Layer 2 of a small transformer language model trained on English Wikipedia (9 layers, counted from 0, width 128). Numbers have three digits each and are written without spaces.
A neuron's activation on a vector x is GELU(weights . x), where the dot is the dot product.

Input weights of the MLP neurons that the questions are about. A number n stands for (n - 500) times 0.0014.
n30: 461376509659452521378578463407568613518575715512599541500420329741509530548612539441621607443566735343392358461562514586476471469569536391470615646530584657551462371355406396573605655536267512405558469421635578500543473631379424482528490485516376333525547497445460355314389645340279423189278552629485630446588595551379465666515468578563585484459407497500551562417437522588738423376524
n31: 491565575451506566598709651352522431413439392314462534551678628452626623440512500604533494434528466506615503352311535284539598598497315546427423445294464364596434416304491423546374509378500476458437567640497467518598597494572565586491766564584465632509593558730397528421646491632462462436779303594530730568503380266474379609441550606429479417480541482381434402484491396438503454548448
n34: 718348567444577426525475414547438598545506427396532688512700338506246440517500665432544355385431490415522443597537362481497446638539575459470551599369396627716591535561282427259282475358689370586644415561536558628512407549562431409456637385494671579622525606500608475461543543342484461575569479509669642546619552578334702435479333470326403621405500497548570407436458430352494605490675
n43: 215490393562721423497593348465571517523394583659447658580514373436510536444517735374411684584712531669480448460302530187450619404490260455653543251547460643315484559408483209544293465557486582625517713633395373657486553403439507403438342283458522439545549428443595347632449490497554582411507493510540626593416598569445545592487489715584430468250687449507465568479678515603692514622539
n96: 506522365570436510553424588525648484484441687763571513442467418555540673543632411338354523595500581477386557564734506581580437629446278767446605300381631490429391607296564387542329480478550320539412474478462385582586440397590465391830476547614441490583393428468386627586323435639531528513573471592695578519374338459278317435421578446631577503362537425409324414503570556602728349542393
n105: 630569491405536590752601381401540537455592409448470518454517479373438500664406571522347533624560512512459386477476508431759427515374421556535426280604542597414539419372689178516447530552580377538593432618647449559562554370422522414509738559488578568639390438535573581494330445597568539500560463551413544629370483554601464325424190520338471540352588480548446606388486463574575523562483
n157: 556480414482428477500435497467375471542550664500446630526622535546365783580541573569522447500666491527195416389570547521471390338514424430376594336569423395529671527436463571487469485486503485512685541597280481643611480316561391514542617514554506460494429447365613354647643636475567276600480649331529424483457774534486441459475693537500474580656397462458446550434599476520437439441497
n168: 497532285418423482445357461531569409451573441548218327521476406394573546451569647665624665534564475530491313503470330420503533521436517581615482572491660479624679540646585564568691451547668479542307555347590582624515512447557624576378441429521402656618485379612372610561407458260381514588335571372577309424692497509448595458517568363531485453383562566509605416639462527532365470316555
n179: 468410373491462491391463783408355349612342581521573633693637586479345591466549417421520375611541405481616484578546486434527576367398467697483470693494528469507288497532515594560601403593572436330363497566823466515608509461346650437488481278500438425329481318603558394562365466590587432386547371619664466554575409420371494561645554592616521339526614491608468559329509467539522402633509
n187: 512503521465394365431655553415467460380421357500349424359639462552610548459660575414375437243475474516509576372462467471427434481491395563282689603515523503541527522380439595557278630598519338454460617494376623563597385672571473750535481515583457470573675556439447659467456655462366240682557531705596556293546519431482592618443668458656463428420668444506626415539681408698589519404372
n191: 563497318331525649545448609564586321615469606514546524470520614635414569530445249734496451486434493462589570560479485454456588379660344441350396486331618439303558291358687584533562420644392613599334580590652530694582623439503405691688592516591348529677521421577445552596644238452360539593493702467347520467631785365618437370602454556479497385526525425221422328489265365624504466540359
n196: 588414537527528624273631365417642406422503500571444486156412630430325458623374710561526452412417709376338556430350494504517375459344474514645268650507577497459420465595560555467627555530552551520302514547549433516251487487684500527542563503535424493490607213500612396760524767382350445534451580609487463420370483546630541574693489523597563550224620534458725353731342637560493500637454
n207: 438393575500682515657414600586385539485540586446506676539530402479352650473488621564560401440559679506412700533534568506533421494408488647233661457368649473616520382500295481477442444393419555518594469437553503515371346362572367563410657538703306587599177411398445631541393727509570488601488416391536683455563422488579376539532623305463506478497453394424472362503597390530569384687556
n211: 555466447352320393551596591584610660625426369402720545434434526622567393329685513494524571500532474394465490466535576467522368394441457586604547389506635506355512562583395435733476519475552640579396494522684458292516574544355334562474464663490547476449429724472440506389678547350417540308478575454661516606800450313415189310472576457536516483467312326441644637536682460575399548487533
n231: 409452573448382588691451284476413382560436640534521413551531569542428632462609545582497692562503518619691523436471569429478397517536351440538670371421547626354446599423550520401451675424680497474367523349506350423514514556478540497459406533477573579486442491317668623453388514425401519264555441699477629517463574439456666306572411428550618605609530551577571434414591333290529474485475
n234: 621380519579581481421494450450638528380544735525422601478453424423484524679469546625810557464436494408575628396544528565340506541341588235599797497336398597599559295256405497490547439436424566488438503512524428563324582410607427512503332557362772460462446509444591497412588625447438338560558586467621453466463618530488714400651685387337589556587451547665380279458485379506481500460494
n244: 541553542589513599322312413506506392357543474479582555551518436476574547440381478642474457403522416583585627488482208412539466730630462472666619348491483470517621546585586478339481602452457594660578503411435540506381532395535222479351434575472432506276584607679709602638618431552376488589547482456313588678416536435645574509312651403326384551465569464450654564513491418530615445648369
n245: 433418614456577557409526572519503591536302608591524634313546668665448433633477476470497612681450444544612385554486277738421434471452455590762508405440573399547454394428427632329479529345567419554509512483609389533399450557582500463653414508556433454696609338526382503450532569288488533541539531388406615404577589492591526443442461514633328600646659457390551462339480536415595416454367
n251: 518464352426286663509608546428474349456525532624570463292604617373534379443515420587297441519463588577503425344546527516518339485563544537523449620663486491430468619694551469490719556536494586324418692584716466273362512594564291521403569445616721403463428620482509425518687500272564570512432404562530369515560503577401425326624437470422377448661503686462389500614556362641588430545477
n261: 446529552569375468593662529589637602383500458617558437436385324506443406425684469404465596653443603377553227375485505521459467614497552336403445390345414494700385669426590527596289485564337565491374407523531549654675319625542648587545594466518412440491385568491527663532527624469469321408360715497582506558436462471605425577434469402518544453381595353476414670583618527662427464406438
n284: 515377500469361658375400531512519458615391483506440625412454574500587453561692523585477560579415836640383550476438388586576582488653491426550377503536441644285590610567380415716530613648653583347399537488378392654401402458456457458415484620708595461503585407273350396390503518657390412367446479399531426816391582420506400393568462443554515688588513583478672460516506392473342589467512
n302: 387521599602394610489365424382497444576758459500548561535478621570508568530459540383568600480431394249405325537456391455535608558617632478524354462481549565707405525477381500368523519468411554438505574452526345474382616218521509548436326420494388624665575437554565564518465351421477479574479570387527465583554635366417605476500362574536559612555565489497539495517716568457478549598565
n311: 365485454500554457447377537605380531619528622438548553524664622549312640558385516574682582526570557333460417442453503538509386603521464606507512503466573320520591345403230629617669452533285637540706506643473310643422365350577520500522833518567352500418421300509509389578590429482513515325539570494534447439457718632562257550620394551579506592369461395654417463497524391391516360608470
n317: 695609353595518462384345479716405469413556663307536398616542549576574477619531493540557383353543686465247343561570435579469336574582355574656626462641503375572233425391463638511448290565426469465600430643604634567542358538576455493457328573700452637743528654373587560460577417621420644402338829321548378469353634439427677483433572561486671540390413535363280461493709450401389448323380
n329: 257455471479491511450673480456500628545547541557374515506318401497503645615314582671317473620609378582477375273532456536514372433565649462484602651523671506569492509452619444390327533594577685365549600582478367458430612534536494503494494439533313377368804681486434328489535578525448428547506412685563361633474506590481568410494386483464545546403380445572464555437475539588503549623394
n344: 564562497347625353377488572420319521401567585569556506610509326434491605693549671460415512459586382381404512506546629391396570546559553567553568364500525494395463478465571475539513713565457582695521570414482609619485506613434349396710544687677554465442540409491548401488533449343481503588421446638386606618369500444569349241418660403407411379578673675397581673484523337559314324599355
n348: 530536534422366574689406515637236638485481555469452506442528584644538333708665715438399554545440462173410446539397558590576655431500641441259448463528551457629474462410485671359483598597592543559349412597518422712419353420565728387434465485602655368443358509396611516527366352620451491597494494602426463646375546287378611457464613527481412670441542336561542447535596506603497612411509
n401: 726608426500510461441391461325428388660553521426456418314665382664586509507487630565578457460616430563507460443461390574298521691611696411621420719494500490532596570415656473680733413707550601672536454506506554522556443359463733350331335429360469469629434382487477517569546484448411434339336529604319344653433671314572370328642348567437606514556371464480416569352551608541627480711481
n403: 581671405389548537646411385468359029623465567286745642697345453531519488692600523610351430484475365645332522344384583587460650431588424462428530509432571506343367408484460516449430407436627647500435582488539651554531506697491367500580568571519689692418468472743618589536438463550533551459461454328478447408577454455446611568527529458605448687449461466426439509568539494463500444355476
n445: 410532533601429449592555437457519467523549574485360509334482339315451599381530554623628543571512562592437478586633487450538419463471410315530553449601601524625531549312459521630417244397681524341634616559719358543491588375474465538297426514315580529323561418432638349488482524344437442351628562497655488671426443500359577518392475535586450548661528629534512473500731359488330762478546
n489: 531544369587558556593509585567534421409458492327503527544512649307389626441580345350426657644458409419405527526265405598756448527567256566536480542602602346497444433454387572510607255599482515535518455454517253494488514556390500610573430483621645560383530461453550585543470394427637545521540535422544444636342573529304418636706429586549442366645512559577362586506716527468378583516446
n495: 424479298593648425318417397443478584658404477476412537347491466425370294483521650506683497456323569451613506760390448491527497488276335531540613448572494473314370603551488662533646463688599366546485522458367560544463533413546480596516459506375481536531466586425740634376595485517545594491429416491400607602632621373433425610541481574541596548363709278314497601358672615539522448532395

Each question shows a token from some text and the vector x that enters the MLP there. A number n stands for (n - 500) times 0.0099.

"iv": 369412593579134498675673501610401568540298435383432605532563598377719478567544574454648437523446390577573536930650537429543466538364400426627513572566227555583576314490460437340492445642473607571434232427227542445438566655645333458703456307624421361534449532680380643524351387680605530375632407558493437322392626642552529505422367377519564332507397611639761592620590532391511318365448
The most active neuron and its activation: n231, at about 0.5

" as": 391572435602339575773691501642378614554362431430473609474523681313559419430512637483643132541409481491343639747614557609416550658387394428570548535442300440590578441428672421435666424523528595528549543481218673528305720471540388407601579395505351270471407598541409600444304373658431598536382481675496442296339535472529432432383296529569610459543422636587741538603654663509399418337584
The two highest activations, in order: n348, n495

".": 382428436536303436627697658664318426517411398532437638512539544468666470484430576402752366551439367572548660693709640383330604557314479418704508564568258518656489467473602381422490358492338605588559610496184550540246655477488343487578600450553358282506361623625419686448394369523613614500438493648455458226301535651428443400424346583566651538429493566700722627682591579328438436304549
The most active neuron and its activation: n43, at about 0.79

"2": 370478477516373556699730623752318515610328461550478523459435492488661447420501494489672202468404474592464567839754633447474559541417463348624449472593205537704710250480633337435484379357511578530461513510347559443312600562443359522583494332468374329476408399511547707439406413567612593591544459690416384272288485630603456426305502521561557472541429662677674646620509740416423420454530
Which neuron lights up most? n445

"av": 344497492538225618676598524471402437556373500551492495484522514532687425481588599353657403622395310684644701800588467426404513522410400385536528672463430650529603260470466444500539366666359614583531360455233597471308547429619319529573486424402388379503423666671490635578289416644575562303458514740455440287415635647513519357491295406651604457566302705527786788565447499394341460495463
The most active neuron and its activation: n231, at about 2

" develop": 394590548555258461750682774454450466554432430491509605541563692438649505386446564354695282447430371667473555663599647553477636610321474443623446600502167536643714384372606481346598417613501537330551464428258663345428624542637366435611637364529244289391359550503471564314324438516601572507608472664376563440333460634515548537423342499546547417516390639550769447648568647491384433363473
Which neuron lights up most? n31

"ee": 328495417461254470679680578618368493584337425313567589498431571354658440404475537500687435445382342636462514700736700436486608485328318289718436456452381457583701276544516489413630244465424650572537585450293623492458683621521336307635471336623392379518416587557515682511513538643479631436505439564508530337321564562547572472433454500647524496392272724609717641662476710438430395299487
The two highest activations, in order: n403, n211

" at": 303640451495256503688693567585348592617321502333490653472478581389680461518378413344714204516431363541324784693665656479464566708295401471610495508504330549661591389518599427373507380529433696577588445579200472515428647634519470471605506469625343277400450518370403703511446447562546600446471402529440416335439484617446498454538298515607568478534441744634700545688511493436437439291579
The two highest activations, in order: n489, n311

"ub": 389503472715229545744625606521330547635468639461424517613273729522569498510459592377668381511402389637516493745677657451435424509454296382535381475562239546613537314603427353380474329630405605542485362500361562429455704543544269515600412419472458397539442644357401587455282454620585648648562433659347497267570539522538434430427354617521718525525344662721733744575381655355405447361452
The two highest activations, in order: n231, n302

" Cl": 236346479411179583692639682533287545501547478469444665363473572431558395516460521395659237544498386555417585659620657495459611649443407388539471570632316579746573367469612415441518337482414534435491416533256571404580634573527296591622485439456338366550312651510318474689440583458587661500493496696413373225378578637497496420430322523576471496657445734666701758650513651358493470369553
The most active neuron and its activation: n251, at about 1.9

"on": 393439475528267587792749639563443581586375448430538488548508524568586370524559578399628396464409325653443732844689504568404431534524432402727513532499158398739610248410471443386488402570537526612439403423260571534376649387537373368533538258525366360305462630502476512567468551581655579553507418621506450257329494572638430443477419519588453451524473585647777619503452767613372474387359
Which neuron lights up most? n245

"0": 432520454414249519693607601690343471629364504537416540492477604524739468545435451491705243487374470546436570907647747386508548509465353321616502508451254649697654313560557475355476367533324521574466393503310480454340585656501405534608545394585329310506433511520484651466371421638580580576513450645320397294368488630547412424326437601541546447602386577665840562619506783398420410393558
The most active neuron and its activation: n348, at about 0.7

"d": 311486442435371504597666533548367642525392520559467582475360574480660399465492581314677402563479500680486562800680659654402534661500340351661589578496214589543553347417554258509543383564378449650501529479230700502483637578458295477718608444454264379340509483529330585568374333694744605445424368644336450257477543507634465372425350511569664400566468672608686612566443642477310453424498
The two highest activations, in order: n344, n96

"‘": 458569481647301430721712606596345426534387450512534577453425641400539444459467464586720399523593538539449501866662712473373509530320506366716587496516346565561630375341572342341590480472436600463516593431221613312354505456523334417573560414755289370622435472538374587411317452610600676482556454676610353217470503558579341442394313493593631374555454755626640558567547653379288582407514
Which neuron lights up most? n207

"f": 346426479419130530691625618625289515528382461426394594550403506576747461434541454406676325485393484661426546802707540570472509525446282372622556407468255525515645371482456352272541447587329576626525465499277637448414664702563407530607596486445394344361472662482440667441264432637626546366491402705520520359412581521718589377485299503483630525579450552676713623565503683454358584366511
The most active neuron and its activation: n231, at about 1.6

"arn": 415369579565277485744630718455329475520366433505558439382613590495549374548624518440678311586344441601313618748671613582575573607539320375659364574572198583588741455501553340431531301519392506437516476435306642533421593455580295323685550398526342415566430604604384570544362483622671627372605441650443353270358589547509453428475420437478528375456434634609609744652563637595355251446543
Which neuron lights up most? n96

"í": 465563441585171703652690537596347580574390511511464528640391502399564430416531596365705324610446366544420649783734644477495529492358482358541413531607271512603574370379510330471639403443359569470475459623209591546434615592565263520615526286510332483399512661543380624405418456661512590532544343567554537364519534694545436348407467388602510403533382577694763603690421743468415238385412
Which neuron lights up most? n96

"h": 410455546395131513700753466597306502576421553538612545457318490425703334610537436333701244641408474626535593750693502454541534424408363347722460610429304537527638358556476325436552426579318589624413534577325518497495525434425383653621489536569404436422388592459420686464331532581474554494528474598446498182500611546653490462442208381490553456539486633583602766619577708446316504336563
The three highest activations, in order: n261, n211, n105

" form": 490585525545195503712707664390417551622333480435456549589571575378559459444517495453716305587442437593439534715646713616520670557363565385657537509569181531619656445461588366353674332573446553378587489501241713459379576531538349378636523405456295222359379470517496603367438396577522680352454357775330421458378518609542547491455360477518633363533387599535731509660670629480489374436478
The three highest activations, in order: n401, n30, n179

"is": 376450443619291667745675481647377560512392535515417556500431657357549529472497474339754290570469323657350661895640574625366461627420433285685472417476254565698523338469466331362534348434380615510480440644373514440403616552556379406640390399587463459525379579600459540422444488656491498562608468649453517265411623625538427513470260395640722409465365651587779657595375644476355471323436
Which neuron lights up most? n234

"ar": 411473454548235573705662630526299476614437487610485460479264557497523448442427460350810248532555421629361639887614479608510534527494388366637549692582313535580697450455453393360509304641463591574497389556388577426431595456608348500562393316550422379509461470449429692664375464480617538536544311621510394256379641526563554456372341464544529415449445560584799771646531764498428320343404
The two highest activations, in order: n196, n489

" P": 354415457490166574677601683606358590544379537393372631591458572429548460511481537320644285481488457527503638732741674528483541566434403369576506438556224523699600409468694389331519361564497524538493421550199624490411688440584387571624580468540290378428318479443389567654435451582575626466478432694383359288482572570522561367456255542480517466694395632709688772575467681393427470400467
Which neuron lights up most? n157

" Ch": 340378517408253588703732617602265594435412434484494619598499601425537400515460542297575281527480487624445580734635560469515607526442372413675471568443372558722661401458656366357575396513470597456566415512152598482425636346541253607603453459366301372532382486461403593620447478551624748436558493566415387227353566598527567493498293542639500490588465596648673706606547662416322513346571
Which neuron lights up most? n302

" com": 404421450531248467760654737577519514490409414598313686639613627518530438405411583281730325517468374639464567673648578452513531598277383457650439534636328488648514352464483547376541362559414606455577431508266595332473689543588272454606533373508406389475270550484473687489256489575525621499657448641327366320385504604590471603333321457517510668550380707605722597601560584593359476346393
The two highest activations, in order: n105, n489

" was": 439406470530344566715707603444432507569282353540373658502539677388628477510570480433715256521450401514405731706632652423422587587361520366595558651496251589635636409521676370507510339700401652490609448564228523459395515490478333430594433417442321375448366631395437633396305457546534665498423416513433453242359564503473417494427393417554583565562386692628802619773522648466430425329595
Which neuron lights up most? n284

"7": 408412447543289557719702538724288431587370440553531538397477563533670449455427517526666193527362498648516561871703656487423619542455428301568518417577232530657702320468541407376554364457403608531533475519313586500375610662451378595544489349452370359418459472476410624477407383544612632620580330675396432253311543588555435451251491502599532514457385628665771573602568763479411488405528
The most active neuron and its activation: n348, at about 0.089

"a": 367477371594163615679709561647319582719348535556455579540427562568634483479535554308739383560394465633448543783694620464525551522492441333537518470631314404591596383465463440341521226530341685633515469671327574419346640501527372494574418312545468384458480640497423598422391440534540476480481220671393467350324557554538514474442379481539542435584357603653635750656507820502365318305492
The most active neuron and its activation: n348, at about 0.96

" to": 351608415537296531733702632505330450533475402383432669504485599347684517511438519339688344511363481532443675762665657401430480578338469421633483577566310476624547451411836353415552382604399743563557454566209583655446693571536366423596555396564316296538500525460387678332356501612520576555398410548398372246430457525557533464348435469559523422422475642627738566639575604531334427322547
Which neuron lights up most? n187

"ary": 378425360526321556668671638585272484550464553486514486469219500466566495464576451419710271493482430519366579935648422528430578465478451399669478626495411528614796446474547312380645321637361434422592464508289609518410573420573395396590313331601348274404458579436569722536512540545575608620587385554535473333426659432557535400478284577538585411447490544586805598658542819452451310431483
The three highest activations, in order: n495, n302, n401

"ren": 349314564620245487633732537376416375595426321435393532402528701380654456389486695360749387441365288550517579768781572493577599647373371306637514468575280469720602430504481436495645380523415597568354383576241540512595535484501417466669507323608396514437555631554302646488345530662612509641564414511401470233409609561547337544403444477438571550568379641509717633714426619391472462329500
Which neuron lights up most? n31

" de": 411513345468079724701636585492447641573379413456401658680501545451556544518387564311688326542435459705492589705632786566547527551433392293577434505601363438646535360398620359363631294525405659532622505509348561537402601558592312370613573365444335466328445579441421659576399493627549536429459333676423396272398338626574503496425294499603608522570400625601767536659542643447409373332502
Which neuron lights up most? n329

" Br": 246434500426209495676608548583251563541448524483501715483568570463564454518534435371616297545460389569490548742768548513457708622443399326647396612671353585564623418537551438469489285484434581596601413547184606436539516428452319496715512382368322487473458686434359590516384479519438699532512353596498308213371538552536396426506378405632468493590432670614774746645511602438408597446477
The most active neuron and its activation: n157, at about 0.016

",": 464471479496255493727657616595333563619369431510493623555450609374597500441572502465675274525391390586375676727694473577436512562404459397629524568576305483606585418389697393324563375552451613596568520542216648539253575581481404557636591290458351328406384607537334591568441361604593582557453388598416378246356393474486493466300352623521563459543429668700751584631601735382413411309625
The most active neuron and its activation: n348, at about 0.11

" H": 303418460405167475658647597644302630552387517392428610560576511421659395563497497354599233547490499619471570754717587502467529527447389449667407496441346466630616425445656341353535361531437593558529418563223639583355542449496362556636599481457305411491393559496368610480435458520514727511573435680400368192334493560556451463557259546526547445675402648667717781573534723479389546378545
Which neuron lights up most? n105

" a": 429456405517221542645627684604380459612520528491448787580610650332584445501370538423733208484511417697484603695542497553469568656381431354587465514525361476644603409575644443395450277556318693613554387504242534478374672568492431416641529389582443363492445608448450666463315489520493495401403329474365463330392506662601292479379395382460521538593360701654709647714463833409424417406516
The most active neuron and its activation: n244, at about 0.55

"ur": 328535413594338518723545707517389575602475474476413607405395635449493517524496490267692413540430444593522666804757598466607581633363368457660479638410319530438694304564498281489509382504294498543439474455311582404396657533461385468617407288537419402533458517406248592593356512547569617507755445644464479186444614640546533313399450399537535401536343713639722819605491539451353403389470
The most active neuron and its activation: n96, at about 0.8

"c": 407537562464259626711674564649395541595339336382490494531428557433669542419488414281732331497360370657366528683681484740494602526534403434597517606453322602622510382392532296302556422477467562623497467468264587478449604525530361473665658421509346249350530556648393592533402536688668517412350454787427373422394602668635435354491348512624599316561363525628674618638516706372391425465552
The most active neuron and its activation: n329, at about 1.2

" An": 350412427601216575728660615579347492583473422517511672491523638399503513577434531409689176550514360600515595838656583461412435577234514260466534610562351542669628379433687444497463405485475550521419415454183593313395609448539336495595535445479318512502463605467359620519359526604465601535479309542397408254407551692526435459402379453489518554629550627618720729586594756427479580391434
Which neuron lights up most? n329

"ner": 345358502617289558644690706482274475636447472590388609459478618362579370451505569382665262611531386694391645842715493605520627568528285327626411529440340554561573287466443342331620410494422682487447525500231667477442568522475377462649412540499385424386491507479410530509528453461606592532524382602433449212372553627631557537377452456554683516438388666589776622665482784481439428294400
The two highest activations, in order: n196, n245

"ad": 362498418391341644670689550486406386571501458401674499424573515406781482394532573442706276482428413600500461603634558641398589740392423174622567512520269530692658331430607311420605374536569666514496500494334595431438594522551386466661506319566405408462284526526489641402403494705747725453544364604491533212444423617496615382507435478653617376581461440627668539605419590368299385219648
Which neuron lights up most? n403